Layer 4 of a small transformer language model trained on English Wikipedia (8 layers, counted from 0, width 64).
Take only the direct path to the model's output, skipping the later layers: a vector added to the residual stream pushes a token's score in proportion to its dot product with that token's output vector.

Output vectors of the tokens that the questions are about. A number n stands for n times 0.033.
"ე": -20 -48 22 -2 17 -10 11 12 24 -33 -18 -53 -20 17 20 -11 -23 -18 -22 -36 6 -40 2 -20 -15 -3 8 -13 70 17 -18 17 19 31 -23 -16 11 8 19 4 -9 -26 10 7 17 39 1 -19 14 39 -41 58 14 6 -14 -32 8 -14 5 7 -21 16 -26 -38
"F": -21 -49 39 -9 12 -16 17 6 39 -16 -21 -62 -30 27 21 -5 -29 -9 -10 -32 5 -41 -6 -20 -22 12 5 -18 94 21 -35 10 15 57 -20 -14 8 1 28 8 -33 -31 14 13 3 40 4 -20 18 47 -41 68 15 9 -16 -61 5 -15 18 9 -26 30 -26 -35
"ø": -21 -27 -1 -10 22 -25 5 0 7 -17 -3 -31 -17 14 20 13 5 -17 -5 -15 8 -13 10 1 4 -6 5 -8 31 7 -9 16 4 7 -17 -10 5 0 1 16 3 -16 7 6 9 10 14 -6 6 13 -34 29 -7 4 -11 -43 15 -17 6 5 -6 14 -1 -30
")": -15 -1 -5 -7 4 -1 19 -8 8 -8 7 -8 2 8 5 10 -5 24 -4 -6 -13 22 13 -4 9 5 -30 15 1 3 -19 0 -13 0 -8 7 -12 5 11 4 10 15 25 -7 37 0 9 -14 2 26 -2 15 -12 3 -11 11 4 -3 17 9 -6 -4 -13 -1
"ß": -19 -22 18 -6 12 -14 28 17 22 -15 -22 -37 -10 -2 20 6 4 -19 -4 -24 2 -2 8 4 5 0 8 -4 57 -5 -14 -6 10 12 -2 -8 5 -14 6 -13 -11 -1 9 -4 10 14 -9 -20 24 36 -28 30 -1 3 -21 -33 15 -12 2 11 -19 21 12 -22
"♦": -20 -51 35 -7 13 -20 14 6 37 -12 -22 -62 -28 25 19 -8 -26 -8 -12 -32 1 -38 -1 -18 -15 8 9 -19 89 15 -32 10 16 50 -22 -14 14 2 26 4 -23 -27 14 11 7 33 1 -23 16 47 -39 64 14 10 -14 -57 9 -14 15 9 -20 28 -19 -38
"й": -6 -37 0 -23 17 -19 19 9 12 4 -20 -34 -12 7 4 -3 -9 -3 -12 -16 12 -22 10 -25 0 -7 9 5 52 18 -2 12 2 15 -24 -21 20 -2 14 12 -9 -2 12 -6 9 4 -15 -30 10 37 -30 43 -2 10 -8 -13 15 -26 -1 7 7 10 -5 -18
"บ": -12 -53 25 -8 21 -26 9 6 25 -20 -20 -51 -17 17 16 -16 -10 -12 -11 -28 -2 -33 4 -15 -10 -7 23 -11 58 2 -16 11 11 31 -25 -9 17 7 13 -3 -7 -21 11 2 9 21 0 -28 12 40 -32 46 12 9 -15 -34 8 -16 8 10 -13 19 -12 -40
"s": 15 5 13 8 -3 1 -19 -21 3 6 10 -12 -3 -7 1 -14 -2 10 1 3 -14 12 0 -18 -9 4 11 9 29 1 -9 -13 -5 -4 -3 2 -7 -5 -14 5 -6 11 6 -47 -1 -6 2 10 -2 -7 -22 -11 18 -3 -3 8 5 -6 9 -2 4 -12 -4 -2
"f": -10 10 2 1 5 12 -13 10 39 -13 23 -22 6 2 2 18 3 4 -7 -5 -14 24 3 -6 -6 -6 11 -9 25 -14 -8 8 -6 1 10 -2 2 8 -22 -23 1 -26 -8 11 -27 0 3 -4 -9 4 -6 -3 9 -2 -9 -14 4 -3 -5 11 -2 20 -1 8
"%": 1 -4 1 1 13 -25 -9 9 11 -1 -2 -10 9 19 -1 -23 13 -12 -1 -21 12 4 11 2 -4 8 10 4 30 19 -26 7 7 15 -5 11 25 6 -3 -10 -22 5 13 -7 -10 11 -6 -16 9 34 -1 25 11 30 1 -1 -5 -24 10 20 3 -3 -21 -6
"²": -21 -33 9 7 12 -19 17 10 -2 -19 -10 -36 -6 21 14 -15 -7 -9 -17 -22 -12 -18 10 -22 0 -9 19 -20 46 8 -25 12 10 19 -18 -2 13 1 7 -7 -10 -14 7 2 19 20 9 -15 -3 37 -23 28 4 7 2 -33 14 -16 1 7 -11 8 -20 -16
"ic": 1 -26 6 -16 6 10 -14 -27 20 7 -2 -9 0 18 2 -3 -15 14 -13 11 -5 9 4 -6 17 15 14 -15 4 4 -1 -6 14 1 -9 -17 10 13 -11 4 -8 6 -7 7 7 8 -18 -5 -8 -9 -25 -10 8 3 19 -2 -3 1 4 11 -13 19 -3 -25
"ς": -21 -40 4 -3 15 -14 16 10 25 -21 -17 -36 -13 16 11 -15 -8 2 -9 -17 15 -24 10 -5 -6 3 8 -4 57 15 -7 6 7 16 -20 -13 28 1 11 -8 -7 -4 15 -3 6 20 -10 -14 0 17 -33 50 11 14 -19 -11 13 -12 8 9 -5 22 -24 -9
"es": 23 -23 -23 -1 -9 -2 -7 22 24 4 9 -5 10 10 -5 -4 1 8 6 10 10 -2 0 -9 3 8 -11 6 3 -18 10 -5 13 1 2 9 4 -8 -17 -1 -6 12 -18 12 -8 -30 -9 4 1 13 -25 2 23 -13 11 -12 1 -4 0 1 10 5 -6 -18
"ồ": -20 -43 17 -10 7 -17 16 7 28 -24 -18 -54 -30 12 19 -6 -10 -21 -12 -26 0 -29 -1 -3 -12 1 8 -21 53 15 -16 22 11 22 -17 -10 14 11 13 1 -8 -12 12 12 11 35 1 -21 11 40 -39 59 5 10 -16 -36 11 -21 13 10 -14 19 -20 -38
"or": -2 4 -3 -9 -15 -9 -2 0 19 9 -16 -3 -6 12 22 2 12 13 -17 3 -6 -1 -8 17 18 -2 3 -17 -3 -22 -16 3 -8 -1 1 2 -2 -8 11 -6 -9 5 2 12 -1 -9 34 10 -18 -8 -26 7 20 13 1 -9 -15 1 -18 4 8 22 -2 -9
"h": 2 -21 -8 7 -6 5 -11 15 17 0 12 -19 6 -16 -11 -6 -5 7 -1 -25 -25 -23 -11 5 -7 -2 4 11 -6 -19 -20 -14 7 -2 4 -15 -4 14 14 -6 -1 1 12 10 -3 -4 -3 -1 0 -4 -22 -9 -18 19 3 -4 11 11 4 1 -9 -14 6 12
" in": 10 -6 -2 6 1 1 -9 -7 -4 5 -2 -10 6 16 -8 0 16 10 -10 7 4 -7 10 6 -5 0 -6 -2 7 -7 -2 -10 -11 6 9 5 -11 -3 -2 1 2 -1 7 -15 -6 22 -3 -22 -7 1 1 -2 7 13 0 -9 11 4 12 -5 -8 -1 0 4
"in": -1 -1 -8 3 0 -11 6 -16 26 12 17 -10 1 7 12 -21 11 -2 -13 -2 1 -18 4 -16 -16 4 5 -23 11 14 -4 -13 2 2 -8 -5 0 -7 0 -1 -8 -4 -6 29 7 13 -10 2 3 -8 -17 -18 0 -5 9 -9 -17 9 -23 12 10 -11 -5 -1
"y": -23 -14 -10 -4 6 2 0 6 -2 12 8 5 8 -19 -7 -11 8 10 -9 11 10 -12 3 -10 3 -1 2 11 29 -1 10 -14 -17 -1 -11 -21 3 11 6 0 -8 1 7 24 -3 9 3 2 -17 -10 -15 -5 14 -14 -3 0 -13 5 -5 -10 -7 13 14 8
"′": -9 -20 6 -13 1 5 7 17 20 -6 -21 -33 -18 30 16 -2 -2 -10 10 -20 18 -32 15 1 12 11 15 -45 25 -1 -27 -9 22 24 -7 -27 15 -13 -23 -6 -6 -22 35 -11 9 9 -26 5 0 0 -12 48 -10 -6 -12 -8 -16 -9 13 5 12 -2 -14 -30
"±": 1 -16 1 -18 14 -6 -5 0 -3 11 -32 -9 -8 2 25 -15 11 -6 5 -21 -3 -13 8 -10 -6 -8 13 -3 37 12 -22 2 9 22 -13 8 11 16 -1 -3 2 -10 16 9 18 34 -6 -21 8 27 -15 15 10 36 0 -4 9 -4 0 31 -14 14 -5 -4
"ac": -6 -20 -21 -20 18 -9 -6 2 -11 6 2 -20 10 13 17 0 -9 -8 5 2 9 13 0 -21 3 -4 13 -14 15 -7 -9 11 13 3 -10 -5 -6 19 -16 -5 -8 -1 3 3 13 -20 0 13 -11 1 -24 -9 -1 10 5 -14 -12 -9 3 26 11 3 9 -11
"C": -21 -49 39 -9 12 -16 17 6 39 -16 -21 -62 -30 27 21 -5 -29 -9 -10 -32 5 -41 -6 -20 -22 12 5 -18 94 21 -35 10 15 57 -20 -14 8 1 28 8 -33 -31 14 13 3 40 4 -20 18 47 -41 68 15 9 -16 -61 5 -15 18 9 -26 30 -26 -35
"в": -14 -35 4 -13 13 -11 1 -7 13 8 -19 -30 -9 -1 3 -2 -12 -16 -16 -15 18 -3 9 -26 1 2 6 -6 52 13 -10 23 6 15 -16 -21 13 3 4 -2 -6 -12 14 -4 10 8 -8 -23 14 28 -33 34 -17 11 -6 -7 12 -25 7 4 -7 5 0 -17
";": 7 -1 9 2 0 5 4 7 -7 10 22 -6 -8 15 3 -2 -16 -19 6 2 -4 -6 18 8 1 -12 -11 1 14 6 -9 1 19 0 -13 -8 2 8 -12 -4 -15 8 6 -5 7 -2 23 -7 20 16 -2 20 -6 -4 5 7 16 2 -1 11 -12 0 -12 -3
"ent": 2 -15 4 30 23 -1 39 8 6 10 -17 -11 1 13 -2 -6 11 -7 -10 0 -2 -11 -18 -42 16 9 0 -5 16 -25 -11 12 18 8 5 -4 -14 -1 19 -6 -21 -3 14 17 10 -14 2 -18 -7 12 -22 -13 -14 -4 7 -3 -3 -1 12 -16 17 -7 -25 -12
"ing": 2 -14 17 -11 0 -10 -6 -3 20 2 13 -12 -2 2 -9 -20 20 2 -12 3 7 -26 -1 -18 9 1 -20 4 6 -11 -1 20 23 3 -16 7 3 -6 -18 19 -4 6 5 5 -19 -10 28 -19 -8 -10 -20 10 11 -9 7 -21 -7 1 4 5 -2 -13 10 -18
"ed": 5 -26 -1 -13 -1 -9 -16 8 24 9 -2 -3 1 9 -11 -8 11 6 8 13 4 9 11 -35 21 6 12 4 -5 -1 -9 33 -2 1 1 1 4 -10 -13 -20 4 8 9 14 3 -4 7 -1 -11 0 -14 3 3 -12 9 -16 -9 -5 2 7 -16 -26 5 -29

Each question shows what one neuron of this layer's MLP adds at an activation of 1. A number n stands for n times 0.0071.

n74: 1 0 42 11 -18 14 -2 -11 -7 -30 -16 4 1 -25 -13 -25 14 48 36 -20 22 12 32 17 5 4 4 2 26 3 31 10 1 -38 -49 -18 28 15 0 -20 -9 -4 27 -1 -19 -5 -36 -15 -2 -36 15 24 -5 -3 1 15 -5 11 3 -42 -15 -6 -14 20
Which of these tokens does it push down most? "ac"

n92: -1 -27 -1 -14 -1 -13 -4 2 -36 -19 17 -1 12 54 -16 21 1 -28 13 -12 6 -12 -26 -1 -24 12 -14 -17 -14 -10 -7 -3 3 45 -12 -20 -23 0 -9 -20 -43 20 7 -31 -2 -35 7 18 8 7 7 10 19 6 -13 8 6 34 6 12 28 7 24 37
Pushed up most: "ac"

n93: 0 -9 11 0 31 -5 -4 29 34 0 -11 -44 -3 5 5 14 14 -13 14 13 12 -45 -31 -3 -8 -11 6 -11 24 23 35 42 7 -31 1 45 3 -4 -7 -7 0 27 24 -1 -18 20 13 -5 17 -8 -2 20 -4 -23 -7 41 -10 -37 28 2 19 -7 11 0
Pushed up most: "ồ"

n179: 45 2 13 -40 2 -14 -10 22 6 5 10 19 15 -37 18 -20 -2 4 -45 -3 -27 6 17 -4 17 -28 -8 17 22 -47 -20 -9 -27 8 10 -16 -20 0 8 -17 -38 27 2 -52 31 -9 -6 20 1 -3 25 5 -26 -7 -11 -37 -18 42 32 22 -21 11 -7 25
Which of these tokens does it push down most? "ồ"

n81: -16 14 -3 -2 19 -6 -10 2 17 -41 3 -23 12 56 -5 3 25 -18 12 15 5 -13 33 -22 -1 -6 1 8 -8 18 -20 18 -9 -50 4 5 25 5 -8 -39 -15 45 -7 6 -2 -38 -46 8 31 0 35 14 -3 13 -11 -10 -50 -6 -18 6 8 14 9 -4
Pushed up most: "%"

n137: 16 9 6 -29 -12 -4 -10 -11 -30 -25 -24 -10 5 -20 13 11 -12 -24 6 -4 -19 10 -17 -23 -5 17 23 -39 16 -4 -23 -29 -16 40 -39 -3 56 26 25 22 16 -14 23 -9 -11 -13 -12 43 -8 -9 15 -24 10 39 -9 0 29 18 -28 24 -8 31 23 -14
Pushed up most: "±"

n61: 34 -7 16 -15 -27 7 21 17 5 36 -1 -28 20 21 -4 -10 3 5 44 21 15 25 3 15 -13 -31 1 12 -10 5 -47 -11 -5 -19 -28 -20 -19 -19 -8 9 2 -25 2 28 13 16 11 -9 -7 -24 59 -7 -30 -2 8 -2 -8 11 -27 0 -5 2 42 24
Which of these tokens does it push down most? "ე"

n90: 1 7 27 -37 -4 -17 0 15 2 -12 11 33 5 3 2 -1 -2 18 -23 6 2 -4 24 40 -43 -25 10 -37 -24 -6 -11 1 -13 54 20 29 16 26 -7 -6 20 35 7 -22 2 -10 34 25 -10 -23 13 38 -32 25 8 -22 -18 1 -11 28 8 30 13 -7
Which of these tokens does it push down most? "ent"

n2: 6 45 12 -10 -28 2 -11 -18 -3 7 15 -1 -49 -14 19 -5 -23 -36 -4 -45 18 8 -30 -29 27 -4 -1 -4 -13 0 -43 -4 12 34 25 -36 43 -3 -2 18 42 -7 6 -28 19 3 -6 20 -8 35 30 -41 0 -13 -28 6 7 4 11 4 3 19 -5 -5
Pushed up most: "′"

n131: -2 -18 -15 -6 12 -1 10 -19 -8 8 -23 -35 15 14 3 -20 -1 -14 9 -9 21 10 19 1 3 39 34 -7 18 -3 -10 -13 1 -34 -3 -1 2 -9 -5 3 -61 -17 -46 19 27 18 0 -1 34 -49 7 -12 7 10 -10 -4 -35 6 5 -25 0 19 -5 -20
Which of these tokens does it push down most? ")"

n167: 10 43 -22 -1 -29 15 -6 0 21 38 -17 0 -5 8 -8 16 23 -28 18 -11 -23 -18 39 -5 -8 3 -3 2 -3 18 29 -8 2 10 38 12 -17 22 -3 4 13 41 -11 -18 -21 16 -6 3 -13 -13 0 7 -5 24 -1 -1 1 37 53 -16 -25 -2 8 20
Pushed up most: " in"

n24: -8 37 9 21 7 -18 39 9 3 18 -3 22 15 -4 -9 -32 -18 17 5 -12 -10 -8 -8 -55 -1 21 1 -8 39 -9 5 0 -5 -46 2 4 -41 13 -4 52 3 -22 8 8 10 9 -28 29 22 -25 -3 8 7 30 -10 -1 16 -1 8 -31 -4 24 -28 21
Which of these tokens does it push down most? "ed"

n105: -8 -6 23 -21 0 1 -33 -28 -2 -5 16 -7 -22 -7 35 37 15 -16 -34 31 23 6 14 48 14 16 -12 1 2 -11 5 14 -21 27 -30 34 15 -24 -2 10 5 1 -21 3 6 9 -41 21 10 -20 17 26 -33 -18 11 -16 4 -11 -26 -14 9 -5 6 -15
Pushed up most: "ø"

n186: -40 -19 -6 22 11 12 -9 -8 -13 31 7 -48 -25 31 -40 -14 -32 12 -16 10 -10 17 2 -9 8 -50 -11 -7 -22 32 15 -19 20 21 22 -23 5 6 -35 -10 -17 2 5 30 25 2 9 7 -9 -26 10 -10 20 0 35 33 -3 -6 -18 -28 4 13 -24 -38
Which of these tokens does it push down most? "ß"

n180: -38 -3 -17 -5 30 13 -5 7 9 -21 -8 14 -12 -2 8 -31 15 -19 26 22 31 -12 -12 25 21 -1 -23 -1 -10 3 -37 8 -21 34 -4 10 -14 4 -4 46 13 -3 23 -8 -39 9 27 21 25 41 27 -9 11 -13 -9 11 -18 -6 59 4 16 -19 -18 17
Pushed up most: "%"

n122: -31 50 -3 7 -13 31 12 0 -8 -7 7 -3 4 14 -9 -19 1 5 -6 -37 5 -39 15 -14 -14 19 18 -19 11 -17 2 14 -16 28 6 14 -13 3 25 15 35 -16 -21 25 1 -15 -30 -6 -4 -5 29 -10 28 -5 31 -11 29 9 -13 12 21 2 -47 17
Pushed up most: "in"

n1: 10 -58 1 3 16 3 -2 15 -19 -11 14 2 -11 16 -2 11 -18 -33 -11 -29 -2 -64 10 -8 -4 28 5 -7 -20 -8 -40 -13 1 -1 6 21 -22 11 -3 -29 2 18 20 15 -42 -5 8 -26 56 -6 2 0 -9 40 24 22 10 5 -17 16 -12 -40 -7 -10
Pushed up most: "h"

n5: -24 18 16 19 -18 -9 8 10 -6 18 -27 38 10 -15 -23 5 -1 -15 -29 14 4 -27 9 -33 7 40 -25 44 53 -19 6 22 -29 -10 -25 -28 27 18 1 9 3 -12 -12 -20 -9 45 16 5 -11 -33 -12 -18 -3 -26 15 19 -1 21 12 -23 8 -8 -15 0
Which two tokens does it push up most, strongest first? "y", "ent"

n10: 10 6 -37 21 37 -4 -13 -5 9 -9 34 16 -30 -36 -2 -20 -27 -2 -17 -5 16 15 37 -31 5 -37 -20 13 26 -19 10 -22 1 6 39 28 25 -15 -30 6 -53 20 -27 -15 25 17 -10 31 0 -3 -10 -13 -35 -5 -34 -4 28 -15 -10 -17 8 -1 -11 0
Which of these tokens does it push down most? "or"

n123: 22 -1 26 4 23 -26 -7 -47 -26 -2 -16 56 -9 -4 -5 -12 14 -16 6 -7 18 -33 31 6 7 19 -26 5 -6 -5 2 21 14 -4 15 -3 -15 -24 12 35 23 24 -15 34 14 15 -21 3 -23 -19 -8 5 29 -26 -13 -13 10 -13 26 -8 -16 -25 -26 35
Which two tokens does it push up most, strongest first? "ing", " in"

n46: 14 -11 4 11 -14 3 -16 -4 24 -25 12 -32 9 14 -28 -7 -27 48 14 -11 -34 -6 -12 22 -55 5 27 12 16 2 -29 1 -10 -40 3 -23 -35 -32 8 -2 -13 20 -1 4 8 -24 -22 13 21 4 18 -12 4 32 8 -41 -30 -10 -11 2 28 -10 7 -18
Pushed up most: "h"

n143: -5 -21 -38 -6 -8 9 27 -5 22 -5 -18 -8 -13 -19 16 45 -36 -11 -14 9 -5 11 -40 -25 -17 4 60 -32 0 5 13 -8 31 -2 -9 -27 -14 -1 1 2 -17 0 -37 29 26 -7 15 -16 -4 -21 -25 -22 6 40 -16 16 6 -29 23 20 -16 -2 35 5
Pushed up most: "ac"

n118: 18 18 9 5 -1 38 17 10 19 20 19 -38 0 11 -4 -24 -10 20 18 -8 -11 21 -22 27 7 2 50 -9 10 -7 43 -11 -31 5 3 36 18 21 -16 -2 19 -7 -2 -10 -4 0 6 -18 -38 -17 43 -5 -18 15 13 28 -19 -13 -6 17 0 40 6 47
Pushed up most: "f"

n63: -31 -41 -14 25 3 20 14 18 5 -23 16 -11 18 -4 -9 25 -15 -8 21 0 -15 3 5 6 -7 -53 6 -2 3 -17 -2 -24 -40 -10 10 28 -14 45 21 -47 -35 4 6 14 -2 29 -6 25 -10 11 -18 -8 2 21 -23 -20 -20 13 -27 34 9 -11 -16 22
Which of these tokens does it push down most? "ing"

n59: 25 23 18 -14 -45 19 1 -12 28 -3 -30 2 23 12 -17 -14 2 16 -36 -10 9 -5 -19 3 -9 17 -16 -6 -2 -26 -6 -12 -19 24 9 -17 -23 -23 -29 16 -3 0 27 23 -12 -24 -32 3 28 3 -20 27 -30 14 2 -2 -13 -33 10 -2 5 0 19 56
Which two tokens does it push up most, strongest first? "′", "h"

n168: -15 12 2 29 -4 20 -35 17 2 23 -22 -17 13 10 6 -27 9 -15 30 37 3 31 -19 32 -10 -3 -4 36 8 -7 -7 2 5 -37 27 16 -7 -23 -1 27 -3 -15 -45 -16 -3 21 -14 -22 19 -39 19 -9 12 -27 24 -30 -31 -4 -13 -21 18 24 -5 -13
Pushed up most: "es"

n20: 17 14 16 0 -6 5 -36 20 -10 3 -11 -13 -26 7 -8 6 -9 15 1 -39 -9 41 -10 -35 -14 -10 13 -7 -11 -2 20 -12 -21 12 -62 27 41 -25 41 17 12 -8 -33 -13 -2 -38 16 -25 2 7 9 -31 -8 -10 22 5 -6 13 -14 4 39 3 15 -6
Which two tokens does it push up most, strongest first? "s", "es"

n29: -14 -12 6 -29 18 -3 16 5 -10 40 -27 -20 6 -10 -52 -3 19 24 -15 -14 27 9 -31 15 7 -6 -24 27 2 5 22 1 -7 12 -36 -18 14 -6 -7 -16 -32 -9 1 2 -12 8 -2 31 -26 55 -17 9 -18 -1 3 -27 -1 -32 -11 43 8 -28 -4 43
Pushed up most: "й"

n83: -2 -38 -38 37 -8 5 -8 -3 -10 -35 -7 37 -2 -15 25 1 4 14 7 0 13 -53 14 -9 20 -12 2 42 30 -12 -4 13 -37 -11 13 -17 18 0 13 -13 -11 26 14 -11 10 17 -9 -3 -17 17 2 -11 56 -3 -9 7 8 39 28 -41 -8 -19 23 13
Pushed up most: "y"

n91: -15 5 -7 -5 -4 -20 39 -6 -30 -25 9 0 14 10 -12 -17 -7 -19 -9 34 -24 -7 -28 1 27 8 -27 -9 12 -43 37 1 52 -2 18 58 -17 -31 27 -32 -21 -17 18 3 -14 -6 -9 3 13 -17 26 25 24 -16 -30 0 1 -3 14 -12 -12 -1 5 16
Pushed up most: "ent"

n173: 8 -1 26 -7 -2 -19 7 11 5 7 13 8 1 9 -14 -5 5 -15 4 28 -27 -33 -2 -24 -30 38 -10 13 29 13 -9 9 -12 6 2 -30 3 6 -9 7 -28 41 -11 18 17 -2 -33 32 12 -26 -29 17 -36 -18 33 45 -10 -24 5 29 19 -25 27 -6
Pushed up most: "in"

n88: 11 4 17 -11 25 -23 -17 32 2 30 3 2 1 -14 13 -40 34 11 27 -11 31 -16 -8 39 7 8 -17 20 -5 1 5 3 24 58 22 -30 1 4 2 -14 -20 -16 17 8 -32 -34 23 -20 -25 14 -41 27 -36 14 4 12 -4 -9 -16 -18 -10 -34 11 -12
Pushed up most: "ing"

n145: -15 13 -9 11 15 -4 -15 9 -22 9 17 19 34 -4 -11 -10 -12 35 -26 -26 37 25 14 7 6 -38 -11 6 -1 -12 0 -41 -11 -69 -16 18 26 -28 -17 7 -26 6 -13 13 19 21 -31 20 0 -2 4 15 -12 17 -10 -24 -3 17 -20 -15 4 44 0 -13
Pushed up most: "y"

n189: 17 4 10 40 -14 32 30 -22 40 20 2 -45 -14 -13 4 -31 -6 -14 17 -4 -39 -14 44 5 -22 -10 16 1 -21 3 22 17 4 -27 -22 -14 -8 21 8 16 11 -23 -31 14 0 -8 2 8 -2 52 25 -37 15 -34 17 -1 -20 -7 7 -34 7 -24 -2 -30
Which two tokens does it push up most, strongest first? "in", "ent"

n155: -6 -30 -23 -4 -28 -6 -5 3 26 4 -35 9 3 23 -36 33 -13 -10 -24 13 7 29 29 26 -18 -16 -3 9 0 -18 29 -43 29 -32 -15 -20 -2 -14 2 23 -18 -14 7 2 16 16 -21 -35 10 -19 -1 26 37 7 46 -5 -16 -1 28 -7 -4 -11 -1 -7
Which two tokens does it push up most, strongest first? "ic", "es"

n117: -14 -15 -11 -2 16 45 -34 -18 8 -12 -30 -5 -9 20 -12 -27 34 30 -32 -5 32 -20 -51 15 -25 -28 18 9 -39 26 -9 3 6 15 -16 3 -6 31 -18 -22 3 47 0 -20 20 -20 -13 -33 -23 -20 -20 16 -6 -6 20 6 30 5 -10 1 11 36 -8 12
Which two tokens does it push up most, strongest first? "ic", "ς"

n57: -3 12 1 8 13 -2 -7 11 -47 10 -16 0 20 -27 11 30 -4 44 -15 5 7 -12 33 39 23 5 -6 9 -4 17 -46 -15 -32 14 2 -4 30 -17 -21 20 -7 0 -14 5 22 -14 -37 8 -30 10 -34 -7 0 28 37 -12 -27 6 -45 17 3 2 16 -12
Pushed up most: "or"

n14: 4 -15 31 -28 26 -1 23 26 -24 6 26 -18 0 -2 12 28 -2 -4 -3 30 -37 5 33 36 44 -1 3 26 10 16 13 -14 45 -31 1 -20 21 -2 -3 39 31 1 -2 1 -23 18 25 -24 -12 31 51 29 -5 19 14 -14 19 4 -27 9 -29 14 -17 5
Pushed up most: ";"

n50: 9 24 -32 10 13 28 -22 -12 -10 13 -21 9 -20 20 3 10 -31 -19 18 33 22 -5 0 29 -16 -8 -21 41 -14 4 -30 23 -7 -8 -26 21 8 30 -9 -37 5 2 -18 3 11 7 13 8 2 2 48 -31 18 15 -25 5 10 42 2 23 -8 31 6 30
Pushed up most: ";"

n152: -28 -1 -15 -27 5 -37 22 6 15 13 20 -32 -1 -11 26 30 8 16 11 13 10 -14 -27 -20 -24 66 41 -8 16 30 -4 6 -14 4 -19 -21 33 -32 16 12 2 4 9 6 3 -22 37 -6 13 15 -9 8 6 -12 -28 -6 2 3 -2 -13 -1 12 5 9
Which of these tokens does it push down most? " in"